Layer 2 of a small transformer language model trained on English Wikipedia (8 layers, counted from 0, width 128).
A neuron's activation on a vector x is GELU(weights . x), where the dot is the dot product.

Input weights of the MLP neurons that the questions are about. A number n stands for (n - 500) times 0.0006.
n33: 295 589 710 514 668 558 492 336 466 467 660 249 463 863 306 520 415 598 452 370 367 469 553 204 419 204 413 372 749 690 469 503 512 394 398 571 624 450 596 397 651 728 586 650 650 688 617 546 909 422 604 210 367 613 631 773 527 491 480 244 472 454 570 638 580 639 708 710 499 442 363 614 729 244 230 320 432 694 543 621 403 746 358 371 845 392 686 702 423 601 483 522 465 598 444 362 256 372 397 682 517 618 572 532 604 450 438 305 312 274 564 491 435 598 480 398 222 708 469 590 494 192 677 443 328 725 512 565
n75: 658 381 485 689 481 499 392 324 445 486 314 545 539 384 439 494 432 437 638 301 567 530 475 380 292 290 458 560 733 345 440 527 467 504 538 485 371 442 430 655 470 610 535 301 347 486 557 362 369 589 634 468 487 464 548 526 572 269 495 344 522 168 423 519 422 434 669 323 503 526 772 453 656 637 467 516 576 356 607 672 644 463 371 663 599 330 194 575 532 492 700 472 448 511 372 652 335 587 677 287 373 409 539 601 443 587 424 535 534 565 579 517 478 458 466 646 544 713 441 630 572 614 427 489 728 352 391 704
n79: 375 447 378 467 445 500 523 497 486 380 643 301 484 539 734 307 503 484 466 359 604 472 603 620 501 439 573 775 488 248 663 596 705 362 556 369 486 316 522 754 354 345 391 566 751 524 400 236 487 457 546 271 550 501 420 556 852 412 524 358 440 191 646 490 401 502 334 348 569 688 481 488 580 668 515 423 382 333 274 366 496 636 607 640 387 368 383 473 567 482 605 484 513 548 733 106 581 256 550 389 431 827 641 760 555 319 620 345 415 637 673 259 551 527 371 279 467 440 463 555 514 585 544 502 530 468 602 416
n83: 556 495 332 607 486 267 506 581 417 578 485 615 541 572 457 477 251 408 533 521 596 437 633 282 532 202 390 561 508 538 403 362 583 376 622 488 323 563 516 747 517 509 471 324 642 439 559 678 420 541 238 434 417 457 570 385 428 559 527 480 905 472 536 410 657 628 477 485 330 438 428 562 388 470 463 621 373 350 638 444 473 318 514 698 440 174 541 440 192 564 555 640 433 236 572 463 393 444 738 450 423 436 517 497 371 979 778 459 399 432 440 521 480 253 377 579 620 756 409 498 248 644 275 244 393 471 710 480
n128: 453 571 328 475 633 648 349 490 432 435 443 403 368 561 675 629 484 510 713 454 503 433 316 445 390 484 436 329 444 371 398 372 608 616 576 434 518 631 518 490 791 428 420 652 455 555 419 415 718 600 591 551 616 682 505 330 536 358 464 336 693 547 437 515 638 498 434 512 560 434 379 389 329 632 433 411 271 417 458 591 576 556 479 282 515 736 688 547 343 403 738 632 405 288 585 297 600 690 328 716 641 386 635 536 475 378 497 420 432 500 556 747 569 420 504 777 474 444 460 230 288 618 385 396 625 546 534 646
n178: 528 826 847 534 629 508 547 741 465 523 620 506 606 332 488 499 437 721 455 594 472 417 852 398 457 597 386 491 525 631 642 887 573 501 312 611 686 385 426 579 486 432 410 509 362 594 392 586 509 549 543 408 428 658 439 323 408 636 407 375 306 439 607 405 616 622 406 611 339 223 292 788 299 254 484 512 568 442 457 537 631 453 679 434 448 462 573 733 490 280 465 710 572 332 393 400 395 472 212 450 503 660 744 546 406 388 899 199 375 452 434 356 593 454 568 445 593 504 616 520 531 517 509 460 381 474 767 458
n195: 392 586 436 369 579 303 566 357 647 417 708 526 417 586 511 534 655 629 830 603 511 574 332 422 402 319 512 487 288 558 572 677 437 408 716 315 508 459 204 419 538 647 677 389 479 406 580 705 630 308 249 892 597 592 493 716 448 518 505 515 455 554 418 611 687 585 241 803 557 330 503 480 364 474 612 272 271 444 372 762 453 345 471 508 329 430 341 492 297 744 609 675 607 469 650 619 549 520 572 386 451 380 557 333 381 393 496 494 292 497 677 352 459 723 205 280 531 419 474 615 566 540 762 560 592 471 314 564
n209: 638 517 191 596 539 681 623 587 625 350 649 570 446 498 477 610 483 204 537 764 664 261 205 477 614 433 618 492 607 913 461 457 602 511 515 379 544 157 660 445 655 401 514 285 614 504 548 511 460 510 454 358 576 393 387 327 611 451 508 638 343 678 517 578 509 468 463 356 217 515 690 566 541 371 509 597 243 452 509 570 404 521 471 363 479 284 402 516 678 510 508 489 661 362 434 294 619 302 261 524 736 374 456 452 500 793 675 809 580 574 407 470 637 584 445 274 469 495 290 319 543 518 433 592 466 697 254 780
n256: 454 570 440 582 700 557 478 345 494 295 587 804 522 441 528 607 372 626 436 959 319 499 570 440 594 703 565 550 496 814 428 500 600 516 390 529 437 303 563 451 439 546 349 381 581 430 116 616 521 297 664 473 428 725 563 222 573 616 535 406 515 495 686 525 428 865 546 389 371 531 455 390 460 490 509 522 459 409 586 628 173 333 869 505 431 315 513 515 663 564 537 479 408 663 470 718 576 490 563 637 518 617 503 520 484 640 554 350 616 393 432 371 413 528 372 658 383 554 628 351 342 543 299 484 582 494 484 448
n290: 248 511 487 340 282 557 415 550 358 240 491 611 495 489 490 592 478 498 530 357 744 552 399 767 537 746 525 205 207 457 444 577 566 438 466 522 482 514 288 596 380 549 587 590 646 434 439 531 450 464 424 491 708 620 409 530 314 541 496 471 353 414 539 463 571 407 558 477 559 773 292 583 451 625 443 303 537 409 373 523 535 559 533 471 225 380 489 617 427 327 628 562 647 814 664 510 399 408 426 520 279 596 444 463 421 598 366 520 712 469 561 623 671 665 517 350 483 589 421 469 445 388 297 749 684 360 625 306
n314: 550 422 558 524 679 583 640 375 647 676 518 708 577 426 464 458 484 415 770 552 590 613 590 416 222 472 515 555 215 713 611 573 607 466 348 508 613 426 578 586 540 669 582 473 410 726 365 620 421 380 669 539 406 585 519 571 334 655 561 770 503 218 531 387 569 399 521 419 223 571 452 626 551 400 218 545 434 442 370 498 248 272 458 418 327 486 482 530 718 349 694 442 651 628 699 635 501 547 604 474 371 557 358 575 594 375 468 108 678 306 498 463 288 629 361 407 548 708 435 515 540 650 383 621 716 527 329 312
n316: 483 638 658 432 392 511 583 420 436 334 819 490 565 499 393 619 581 698 608 850 444 448 581 484 214 646 220 566 596 350 630 580 479 708 465 315 454 170 470 701 611 459 472 607 569 556 383 306 452 394 443 629 704 456 660 361 583 529 460 399 318 498 413 548 311 438 314 472 309 498 463 469 404 448 550 455 575 662 708 370 370 475 319 482 508 468 630 444 408 484 541 505 538 647 419 292 298 654 572 716 454 681 432 629 550 702 405 510 367 373 648 574 731 539 434 537 683 363 490 354 513 594 464 682 451 131 307 664
n337: 410 627 488 594 570 685 623 634 425 518 521 396 460 398 500 399 450 560 539 450 539 358 529 677 479 413 741 839 572 380 225 417 620 460 548 614 616 551 514 431 715 484 409 702 608 470 510 384 540 347 536 303 544 463 194 575 634 596 874 716 559 631 443 479 578 374 579 545 488 696 499 474 484 496 332 269 607 621 477 538 586 749 710 332 443 235 560 769 546 412 354 696 524 489 423 641 681 499 468 555 546 584 461 430 515 377 567 660 540 450 588 700 495 678 429 495 348 408 528 375 505 713 409 540 633 646 486 483
n354: 574 620 511 561 503 501 439 863 406 560 598 446 563 556 716 691 661 423 603 362 451 611 772 644 407 617 821 371 614 371 554 477 380 476 214 540 585 351 392 132 336 510 458 426 214 317 380 437 513 301 625 555 365 834 396 385 241 479 442 434 479 770 648 414 488 639 510 605 526 298 287 355 538 663 616 320 544 568 498 600 611 403 684 426 600 521 461 361 267 317 569 493 665 484 483 613 464 518 673 668 503 593 685 625 594 777 393 440 280 393 259 444 401 544 261 277 124 279 369 526 598 546 488 445 478 649 477 656
n362: 485 402 483 416 418 561 481 385 471 579 428 442 541 421 648 647 741 282 703 504 391 398 679 641 196 398 520 661 543 427 365 799 536 393 559 415 678 379 500 534 508 597 301 490 555 572 452 399 595 373 547 451 271 481 529 780 757 457 373 415 598 754 436 404 670 574 677 441 393 664 419 238 723 496 673 691 399 628 713 502 464 641 435 375 377 487 725 485 498 666 526 315 413 561 319 656 251 590 533 500 369 435 531 617 716 537 504 519 406 517 614 495 362 499 375 803 507 485 336 440 375 505 826 598 710 540 459 502
n395: 366 566 520 441 392 288 613 591 509 254 562 393 493 267 144 430 461 288 726 347 503 514 564 587 619 513 672 518 558 439 456 496 497 564 668 580 470 388 521 640 437 518 491 507 375 566 487 479 570 552 463 359 389 228 566 376 608 557 317 538 570 538 450 531 509 671 567 469 355 736 676 552 349 736 539 209 372 770 647 646 445 618 561 465 694 570 570 442 630 510 294 690 293 235 590 426 272 702 487 729 400 628 335 562 511 436 541 465 354 504 473 556 398 410 443 433 476 492 315 683 610 808 482 235 395 524 317 723
n437: 424 530 559 508 402 544 473 460 465 378 668 669 790 615 422 472 472 336 455 246 687 708 210 546 525 519 596 548 579 544 492 486 573 743 664 628 519 307 340 385 595 557 401 369 494 528 478 356 342 652 479 404 411 579 369 323 477 566 496 249 492 527 438 495 703 456 434 697 352 518 520 459 543 559 336 464 417 527 614 563 537 594 667 549 373 308 362 515 492 690 463 302 560 594 705 672 277 274 402 425 297 565 428 438 317 473 653 534 616 546 519 384 689 417 452 408 600 513 351 429 640 565 526 451 481 491 519 385

Each question shows a token from some text and the vector x that enters the MLP there. A number n stands for (n - 500) times 0.009.

" singles": 700 326 543 520 567 396 541 496 514 542 442 381 452 520 462 707 536 566 241 426 641 696 328 428 397 713 372 654 549 424 395 495 462 457 496 418 305 474 486 643 498 495 572 366 459 533 465 646 656 412 591 407 291 390 576 416 595 499 552 383 454 564 430 581 365 661 560 687 433 503 717 464 491 463 554 568 549 647 472 485 543 702 183 482 563 752 557 603 427 455 432 518 355 588 442 648 603 559 586 322 510 683 392 547 473 308 504 453 615 517 370 461 579 426 449 578 615 535 474 297 490 671 532 595 241 368 595 377
The neuron with the highest activation: n316

" Am": 477 380 419 387 564 416 459 393 569 647 543 285 412 462 385 587 578 490 385 422 759 714 312 415 470 717 429 526 237 621 431 338 476 605 646 514 424 506 493 525 532 454 491 560 488 440 360 713 617 340 544 489 344 397 480 506 409 279 634 465 281 507 455 476 514 696 581 615 588 522 683 432 481 423 613 452 606 559 409 470 702 774 327 513 493 699 688 421 416 362 654 517 440 520 489 766 735 437 479 365 585 522 418 627 560 406 534 333 525 468 455 452 532 441 481 643 595 607 416 538 508 552 525 488 300 510 547 376
The neuron with the highest activation: n128

" He": 693 415 552 448 621 444 646 489 437 521 484 397 431 450 425 602 663 502 424 474 766 613 340 437 476 670 452 622 402 590 385 377 442 566 563 444 455 590 496 462 524 447 457 485 503 368 334 802 558 429 507 421 493 295 516 460 433 378 555 499 399 426 466 482 492 721 552 471 552 462 712 390 437 270 622 585 557 584 344 494 496 698 371 555 654 705 545 565 600 479 555 659 467 505 566 705 709 530 574 314 648 526 427 560 605 519 670 419 594 468 344 366 509 387 500 499 592 205 361 285 596 463 413 625 373 480 505 285
The neuron with the highest activation: n209

" |": 610 241 592 431 616 449 595 494 427 620 444 474 400 397 505 516 552 458 304 485 761 668 361 570 391 711 551 409 545 494 500 320 387 575 526 440 344 488 449 530 590 406 479 386 410 306 383 629 714 429 549 330 523 509 614 465 561 616 522 512 345 432 598 505 422 646 597 681 715 434 686 363 553 415 629 527 660 500 384 515 616 786 384 559 539 666 606 545 438 481 521 348 371 574 442 660 523 512 647 478 466 358 516 488 576 428 691 487 598 477 391 411 694 434 351 451 478 468 282 238 521 523 525 589 338 509 534 472
The most active neuron and its activation: n354, at about 0.44

" being": 613 351 621 559 574 492 622 612 508 541 453 357 428 431 320 536 618 569 335 453 744 718 412 364 394 771 524 543 466 461 541 403 418 456 506 516 424 547 427 570 519 491 450 475 460 400 383 695 611 450 534 355 396 409 508 375 406 564 607 359 403 444 412 400 451 702 455 601 683 476 721 257 606 311 683 610 644 478 452 528 546 639 407 501 596 749 615 530 361 504 491 444 435 605 512 763 639 448 609 399 614 453 315 472 496 443 502 513 535 641 296 539 577 370 363 450 480 441 413 341 463 666 488 583 399 488 590 411
The neuron with the highest activation: n354

"|": 567 288 589 404 628 457 480 509 434 655 590 490 390 430 483 619 494 496 404 390 833 619 302 430 474 682 530 479 398 502 378 485 496 525 458 411 461 463 508 606 533 498 445 488 489 333 376 711 816 520 423 419 470 444 564 457 530 597 534 424 397 547 448 592 376 698 692 577 559 426 673 426 660 285 606 510 636 397 367 457 539 790 263 619 491 662 548 618 576 402 571 465 463 489 470 599 484 499 677 470 597 576 389 524 686 420 589 432 536 534 352 518 462 399 407 340 560 438 417 414 470 467 476 500 309 559 604 227
Which three neurons fire most, strongest first? n33, n290, n314

" Dr": 643 322 486 465 546 425 488 340 582 575 586 429 269 388 498 538 656 460 312 383 755 594 322 433 398 588 427 698 407 504 504 301 420 566 531 549 428 457 444 502 473 398 595 417 456 303 445 672 586 516 577 549 464 489 572 358 491 494 576 561 343 484 469 519 312 699 578 647 653 517 709 382 414 428 675 586 571 540 500 569 433 556 272 576 509 682 712 485 463 356 565 555 509 533 328 719 658 536 634 294 514 534 519 665 646 431 580 451 434 454 416 466 499 427 454 493 425 525 269 398 546 696 559 618 368 475 585 516
The most active neuron and its activation: n75, at about 0.46

" the": 669 318 600 470 626 461 524 495 450 674 501 484 284 285 490 654 499 440 296 456 717 701 453 427 545 806 514 523 305 483 409 405 550 503 640 395 479 446 479 543 582 496 498 545 503 343 446 778 638 437 597 375 369 467 518 364 491 624 598 427 372 464 452 462 399 735 589 635 500 555 646 412 496 351 623 534 626 407 335 478 551 733 336 513 592 636 514 575 484 437 603 554 615 532 514 642 642 504 555 444 574 417 256 472 555 357 545 395 515 545 350 498 562 290 364 432 558 626 367 376 435 592 402 647 373 472 563 416
The most active neuron and its activation: n314, at about 0.64

" pun": 556 282 483 558 641 395 565 480 382 645 409 428 298 391 375 457 558 582 407 466 610 641 483 402 399 679 410 626 284 681 458 263 356 582 750 490 380 560 412 676 555 381 507 423 479 551 355 696 611 410 586 451 525 399 545 521 503 420 624 398 410 371 333 389 497 675 621 597 597 444 713 567 498 438 727 474 552 532 427 530 472 601 336 538 526 768 635 554 517 374 423 396 355 514 410 696 704 450 556 502 620 565 400 571 425 400 482 571 497 500 376 490 482 366 503 511 662 419 359 514 500 690 554 687 315 516 541 419
The neuron with the highest activation: n395

"\n": 764 385 561 473 551 447 555 526 561 651 479 471 415 391 556 543 552 621 380 361 715 664 449 518 523 820 516 508 406 490 403 303 410 517 536 312 398 408 472 541 520 409 515 500 429 335 368 639 670 562 495 334 381 437 598 397 394 531 591 464 251 557 539 527 357 678 591 422 622 425 682 399 496 322 713 456 639 569 376 546 541 641 345 640 569 677 447 438 462 482 535 447 449 596 345 748 627 545 714 460 484 516 488 491 558 406 610 500 682 529 386 487 540 464 373 434 547 491 355 381 431 673 532 605 286 444 560 392
Which two neurons fire most, strongest first? n354, n256

" a": 649 379 554 503 595 471 534 544 457 649 612 359 335 398 424 605 519 465 282 425 684 649 418 449 371 741 565 480 365 428 402 325 418 495 666 434 521 482 512 609 556 535 528 510 517 302 445 850 579 504 632 344 435 555 565 477 376 668 583 485 352 525 430 561 433 664 534 526 536 457 670 401 502 387 500 561 622 527 336 550 589 726 314 525 546 723 619 540 398 477 587 551 474 461 449 713 688 442 517 342 530 440 291 436 521 456 524 633 589 562 309 461 565 397 318 447 598 568 320 274 420 631 446 633 364 536 572 469
The most active neuron and its activation: n209, at about 0.21

"US": 705 312 563 493 592 288 599 418 541 626 484 495 296 536 579 517 574 407 315 425 617 646 469 314 368 724 515 570 418 457 560 474 520 427 556 416 303 392 433 611 455 478 573 439 436 368 474 710 644 460 484 484 366 389 530 285 511 500 512 510 342 554 447 551 437 679 541 797 502 478 690 433 566 358 632 574 647 588 472 428 536 750 222 567 567 635 554 477 465 356 516 569 374 523 420 651 593 499 531 420 586 610 497 637 715 292 495 481 531 483 556 416 605 481 399 541 583 551 485 366 404 615 536 647 288 277 576 458
The neuron with the highest activation: n316

" -": 559 466 565 416 567 569 504 676 457 651 559 512 393 296 429 573 593 531 251 437 805 723 481 420 389 633 486 455 471 614 551 296 452 515 594 357 302 474 492 566 541 456 455 394 404 343 458 637 701 515 516 403 323 455 566 478 531 559 531 429 336 457 381 397 432 710 446 579 609 517 709 384 601 432 658 527 613 564 482 579 615 743 382 538 485 661 627 574 531 490 507 531 346 515 408 592 642 459 715 341 538 398 447 478 546 430 625 505 597 586 430 452 628 299 446 339 481 441 353 235 423 578 564 485 302 557 599 450
Which two neurons fire most, strongest first? n437, n209

"elf": 486 330 555 530 485 394 538 558 544 647 401 290 271 321 541 592 543 420 440 434 692 689 385 414 441 761 561 559 449 591 529 235 490 496 546 517 472 467 439 517 598 510 444 410 538 580 506 668 660 489 510 505 367 386 517 427 569 312 621 416 349 442 473 422 382 694 501 571 523 515 684 517 462 391 616 477 468 433 484 560 481 792 357 605 698 694 687 466 390 356 507 438 356 631 469 788 672 560 571 390 512 444 538 589 533 392 488 411 481 488 333 594 583 230 475 489 606 470 472 304 573 615 575 691 392 417 462 326
Which three neurons fire most, strongest first? n128, n395, n75

"ed": 550 366 427 392 528 371 562 528 381 636 382 353 342 333 472 583 580 464 291 388 720 653 348 254 379 822 597 632 469 456 507 241 482 468 703 552 391 479 459 658 572 488 427 363 493 363 416 722 599 531 523 352 410 488 522 421 529 391 665 528 415 429 469 569 395 758 487 620 632 548 655 464 459 440 668 541 459 482 443 427 551 737 288 530 575 700 635 524 437 495 496 528 396 547 451 660 639 467 610 549 506 573 402 515 541 473 587 517 601 526 302 554 519 397 502 522 605 504 528 418 427 553 518 676 388 410 573 280
The neuron with the highest activation: n83

".": 628 432 583 376 645 574 667 550 491 678 459 366 407 402 458 515 586 513 396 429 784 725 481 402 378 836 466 469 364 512 554 302 484 547 503 444 504 483 480 591 594 359 428 378 378 458 389 737 692 445 517 398 341 553 580 448 493 524 567 433 325 353 482 480 403 773 526 549 558 454 707 391 508 380 642 495 631 526 483 515 533 717 381 619 474 555 558 453 485 488 520 510 451 471 428 753 579 483 652 366 454 485 421 528 554 452 662 523 522 585 415 486 594 402 466 397 635 349 353 402 465 556 460 500 234 468 585 266
Which two neurons fire most, strongest first? n178, n437

" charg": 660 334 503 456 682 395 560 600 449 563 524 369 140 322 343 527 593 547 450 531 654 604 383 522 452 741 466 667 375 360 455 234 388 567 537 471 520 495 462 473 611 403 442 334 673 393 316 529 688 531 531 421 487 464 572 463 553 642 599 428 446 516 457 423 471 657 589 717 594 563 711 399 552 479 554 432 636 384 358 450 553 638 318 466 463 652 716 557 435 410 510 558 392 383 511 663 553 556 696 391 604 622 412 597 541 432 405 482 572 450 287 409 563 427 491 503 523 423 375 502 569 653 565 540 528 590 553 215
The most active neuron and its activation: n337, at about 0.83

" Album": 756 288 538 464 511 413 608 603 528 690 409 398 428 421 476 552 475 520 330 382 749 641 457 488 332 742 479 613 455 476 502 442 442 531 536 402 299 364 533 467 453 537 510 319 452 495 451 601 614 444 485 482 372 382 564 335 627 456 600 473 392 467 444 571 326 579 583 712 567 448 655 512 539 391 658 430 551 699 448 527 567 634 193 464 556 691 671 545 308 430 477 611 422 495 345 762 573 662 697 374 655 586 535 587 554 341 527 365 620 428 419 362 517 474 501 551 639 542 458 292 592 602 524 636 303 379 453 487
The neuron with the highest activation: n316

"od": 585 367 345 333 568 383 553 336 485 622 448 429 378 440 459 565 649 461 265 469 702 715 452 448 483 782 475 679 349 520 384 353 454 414 526 429 388 416 482 494 587 486 541 531 482 486 418 623 633 412 502 385 448 429 566 422 581 348 571 481 416 582 606 550 317 769 581 582 546 588 729 440 473 424 669 617 532 498 377 332 545 842 252 479 599 665 558 458 480 458 619 520 391 494 439 649 489 535 518 431 575 658 508 465 637 386 534 563 475 476 449 492 497 553 441 598 621 451 485 432 546 484 642 485 386 447 582 163
The neuron with the highest activation: n362

"'": 513 382 566 435 466 474 596 576 544 657 454 227 274 319 526 632 479 381 355 331 757 730 320 282 422 855 548 581 345 549 420 375 504 547 600 473 424 540 526 663 597 437 529 431 461 447 499 751 517 481 507 350 440 489 573 410 525 479 581 380 404 394 295 636 567 706 550 539 571 513 649 470 544 333 506 455 493 499 450 493 510 796 366 561 542 677 637 554 415 379 510 603 503 530 497 531 663 464 634 439 494 536 411 409 524 557 641 633 492 609 434 487 589 325 463 532 539 474 344 387 500 633 505 613 286 460 518 332
Which two neurons fire most, strongest first? n395, n128

"aged": 674 339 394 335 627 471 648 533 457 632 512 464 361 435 493 487 526 434 380 446 763 673 350 449 356 832 594 637 493 418 406 415 436 530 577 512 351 472 368 597 598 483 550 378 560 433 407 620 580 553 367 262 427 435 518 462 451 579 631 344 438 410 385 548 467 709 524 638 714 579 656 431 475 422 592 606 545 341 380 423 528 685 212 493 495 618 787 546 518 450 560 562 455 523 496 711 672 463 645 438 572 627 419 487 538 471 581 435 569 550 300 457 505 407 410 375 545 437 486 407 455 581 562 512 480 510 586 295
The neuron with the highest activation: n79

" corpor": 709 394 505 416 722 540 680 578 420 586 467 356 234 271 481 388 642 559 370 433 562 652 363 456 380 648 493 597 330 454 497 356 494 547 511 462 481 549 425 584 459 429 616 376 398 447 396 709 623 509 545 473 406 335 538 276 512 446 680 389 385 447 341 521 331 655 537 757 626 544 642 426 551 439 678 488 482 399 345 443 458 638 355 450 521 803 616 456 506 414 540 548 328 451 458 807 613 539 676 453 550 504 469 666 505 384 476 575 528 600 493 496 504 437 461 477 538 594 419 402 584 602 660 681 410 535 487 290
The neuron with the highest activation: n195

"ume": 582 438 509 334 633 548 526 605 538 628 377 302 349 314 487 534 513 543 392 404 755 760 463 445 302 672 455 611 405 551 434 328 462 438 582 509 377 582 432 611 588 464 444 370 451 527 450 678 577 585 438 512 389 412 554 418 406 402 664 407 452 380 479 441 477 722 532 570 696 610 669 439 449 437 633 546 477 516 389 430 627 747 219 582 581 744 610 595 368 457 496 523 341 555 466 721 693 550 619 335 499 562 495 471 482 399 582 455 524 586 436 561 435 376 377 506 587 400 380 349 538 515 524 652 265 518 608 427
The neuron with the highest activation: n128

"S": 762 339 508 487 546 482 590 432 483 643 557 442 339 420 529 429 524 427 302 435 706 702 391 323 479 743 577 644 382 482 583 364 569 515 602 455 434 419 580 572 459 475 517 441 568 379 370 652 649 451 569 482 300 303 480 405 535 452 544 512 368 595 440 462 406 659 438 685 541 514 706 411 468 344 633 508 669 529 387 291 643 836 281 531 546 724 474 456 405 361 586 512 485 557 473 583 596 400 626 351 581 659 518 570 642 464 611 440 452 565 323 515 508 400 557 572 582 487 390 378 400 525 526 596 249 440 564 445
The neuron with the highest activation: n79

":": 653 283 586 398 629 444 490 532 515 679 538 463 395 257 415 591 485 560 321 435 711 731 421 352 301 714 470 580 496 533 557 350 505 479 574 433 375 408 513 614 550 455 584 408 489 493 471 657 674 490 601 414 418 474 559 374 405 493 527 381 340 422 434 528 356 672 443 605 614 558 718 482 519 458 766 494 605 583 435 490 665 713 366 556 468 648 597 538 430 455 439 522 577 593 376 614 604 517 633 361 573 477 439 618 425 398 601 584 626 482 303 539 567 423 480 409 583 529 334 317 351 575 491 525 193 500 518 377
The most active neuron and its activation: n75, at about 0.13

"'s": 567 352 546 449 529 490 508 599 516 618 418 303 409 252 585 633 578 357 273 406 791 715 346 414 348 764 553 615 422 632 437 361 472 499 656 502 373 427 525 513 576 446 537 401 480 356 531 687 508 520 549 358 453 466 557 390 542 441 639 399 352 496 489 621 439 664 496 518 548 538 651 448 450 415 611 467 602 521 463 470 532 778 304 583 589 676 640 474 453 408 497 567 491 544 561 684 692 444 619 384 592 434 258 515 465 439 599 531 546 547 330 532 509 419 425 531 461 592 341 345 546 720 399 695 312 445 569 338
Which three neurons fire most, strongest first? n209, n437, n337

" School": 614 475 501 475 545 441 574 565 529 722 292 322 376 427 445 598 476 440 316 410 806 668 437 426 367 761 497 476 348 460 333 364 533 426 466 513 534 533 498 412 467 436 506 447 454 424 355 677 544 521 497 439 418 287 464 410 639 377 595 408 281 497 311 517 394 676 521 687 565 487 684 481 496 451 645 390 637 530 509 378 561 642 323 559 568 766 583 511 477 553 492 729 437 457 445 776 685 517 590 398 579 592 532 546 427 441 591 479 582 520 435 445 511 329 515 574 627 584 271 395 502 559 557 593 422 579 631 451
The most active neuron and its activation: n395, at about 0.17

" in": 642 366 487 394 627 467 536 553 456 710 475 453 332 308 439 523 685 440 378 480 781 682 399 464 432 820 546 499 378 470 460 377 507 534 601 433 406 500 579 503 547 440 518 462 481 353 408 738 716 505 490 339 382 382 559 458 428 482 632 418 452 436 452 542 427 697 531 529 528 518 734 332 623 386 668 478 650 448 480 546 569 733 458 481 410 595 726 500 345 435 554 529 494 548 376 705 630 489 530 471 483 554 245 420 495 393 593 461 672 409 391 377 591 401 445 466 550 451 377 425 377 482 528 649 422 462 543 355
The most active neuron and its activation: n290, at about 0.31

"zer": 484 464 555 354 562 333 617 504 425 569 423 386 332 386 458 615 541 346 419 469 719 641 223 399 334 682 528 569 374 427 440 316 429 573 479 506 395 567 490 571 527 485 447 366 486 464 471 663 515 525 399 357 494 472 494 450 523 421 617 369 451 330 423 499 444 757 544 516 621 510 710 428 603 481 600 463 628 556 530 547 583 717 276 624 509 787 580 482 518 518 503 570 375 509 438 658 778 507 621 258 528 607 561 557 496 378 505 377 593 643 265 458 530 411 511 447 601 568 391 386 710 524 575 583 337 594 641 370
The neuron with the highest activation: n75

" first": 654 370 539 397 606 510 585 596 502 586 484 402 384 461 481 540 445 489 298 487 722 681 381 354 369 669 488 547 514 329 444 326 501 452 667 478 439 587 540 521 564 553 372 491 509 386 475 782 504 429 552 327 442 422 589 427 479 462 656 401 395 581 364 518 333 687 520 647 576 512 671 413 408 368 582 490 490 520 374 514 487 618 327 549 487 602 637 520 385 576 447 674 257 505 455 791 748 437 737 497 604 523 306 437 612 355 509 536 568 595 464 466 604 398 487 467 625 548 391 280 440 647 480 695 327 457 629 307
Which three neurons fire most, strongest first? n337, n83, n128

" Form": 729 342 507 335 658 521 535 569 418 607 429 346 471 461 437 394 606 566 295 501 675 645 425 531 393 734 567 693 487 439 438 291 493 585 510 390 488 488 588 492 459 469 480 456 449 391 390 667 669 475 464 433 374 433 355 453 615 473 584 483 460 508 399 603 465 679 598 671 499 476 693 471 520 298 670 460 559 503 352 442 604 650 280 499 466 648 691 575 421 468 567 590 369 425 552 802 579 532 652 418 601 569 475 711 474 393 446 420 634 521 319 516 513 354 468 417 507 444 392 346 564 519 610 638 332 509 380 343
Which three neurons fire most, strongest first? n337, n354, n362

" g": 597 377 514 411 598 480 561 429 489 587 550 432 341 223 325 633 688 514 385 416 712 611 484 423 385 654 353 553 393 558 390 353 472 599 534 449 557 586 452 617 475 460 579 447 498 468 468 770 695 455 534 439 481 354 643 510 521 406 621 389 420 313 534 508 408 704 493 578 627 436 708 382 443 384 571 475 423 506 386 389 616 666 420 442 405 743 617 480 505 573 562 626 423 445 377 685 644 541 680 270 538 578 410 601 495 502 510 595 524 542 364 370 514 440 401 401 568 394 337 516 431 636 561 641 247 619 670 387
The most active neuron and its activation: n195, at about 0.5

" ": 603 261 506 413 576 500 645 509 370 619 486 456 358 368 483 504 630 588 343 580 733 669 445 630 497 798 477 433 433 535 494 247 318 632 657 396 364 475 486 537 524 436 494 453 503 334 441 652 672 401 482 378 454 424 601 500 477 375 516 614 459 524 589 506 400 698 511 555 697 432 738 412 573 385 646 428 615 540 358 441 608 728 341 552 417 729 670 472 438 453 582 403 448 509 453 591 674 515 552 515 519 476 387 387 590 417 585 408 498 361 372 543 623 410 448 488 478 442 318 390 427 645 576 473 310 476 671 428
The neuron with the highest activation: n128

" 8": 506 458 595 371 518 542 476 582 432 556 524 548 465 518 569 526 576 467 293 401 710 688 446 372 378 780 422 481 436 517 480 301 390 487 630 519 435 501 463 436 602 428 442 526 532 489 398 749 638 401 463 431 378 412 522 439 452 421 530 383 494 511 452 476 455 730 575 579 605 535 678 449 497 356 650 488 698 488 439 412 609 747 279 570 556 661 695 584 453 482 601 550 365 614 411 784 690 417 602 356 457 471 441 374 514 385 615 420 509 511 378 543 469 351 459 449 541 584 314 462 432 531 536 556 165 508 768 325
The most active neuron and its activation: n33, at about 0.29

" vol": 691 315 362 391 687 483 487 598 452 632 524 404 295 422 501 459 532 495 299 526 657 626 488 506 434 694 475 644 357 418 478 307 379 522 654 433 370 427 480 587 574 333 582 385 511 430 373 788 589 541 636 469 392 391 642 480 607 635 606 516 397 466 423 617 413 695 513 784 535 401 694 356 491 358 574 507 596 440 414 592 489 650 341 573 389 595 596 529 491 436 435 644 322 462 507 761 654 435 736 436 445 594 437 546 522 451 417 549 490 571 407 548 475 327 449 615 476 525 327 497 351 510 608 567 303 457 550 511
Which three neurons fire most, strongest first? n83, n256, n195

" appearances": 724 380 546 463 604 381 679 596 464 589 476 490 394 496 368 651 436 652 389 428 653 604 379 413 337 730 426 672 441 446 506 397 447 527 513 400 336 553 552 623 518 556 452 319 411 486 510 637 560 466 582 378 325 307 636 433 488 568 566 407 392 496 420 603 452 651 462 741 566 475 714 337 502 463 513 528 464 467 409 400 537 583 166 501 566 736 672 574 393 487 472 469 475 593 376 678 616 529 687 404 644 708 398 558 491 442 585 423 720 532 402 497 577 327 495 450 570 423 435 322 421 622 548 591 393 435 465 342
The neuron with the highest activation: n316

"amed": 546 256 507 348 595 360 622 485 406 615 352 467 359 395 467 554 576 520 353 323 702 644 342 390 348 803 546 580 294 406 560 394 465 470 561 527 348 540 477 650 569 520 463 481 499 442 577 636 605 509 383 379 405 541 497 417 494 525 693 445 444 479 507 508 506 747 591 630 588 581 628 330 628 336 672 710 525 449 335 472 525 668 246 450 489 717 672 627 513 474 566 521 389 507 476 605 599 467 656 496 617 595 419 491 587 550 505 387 493 554 364 511 602 308 375 448 540 484 371 429 415 610 511 546 509 419 543 291
The most active neuron and its activation: n362, at about 0.32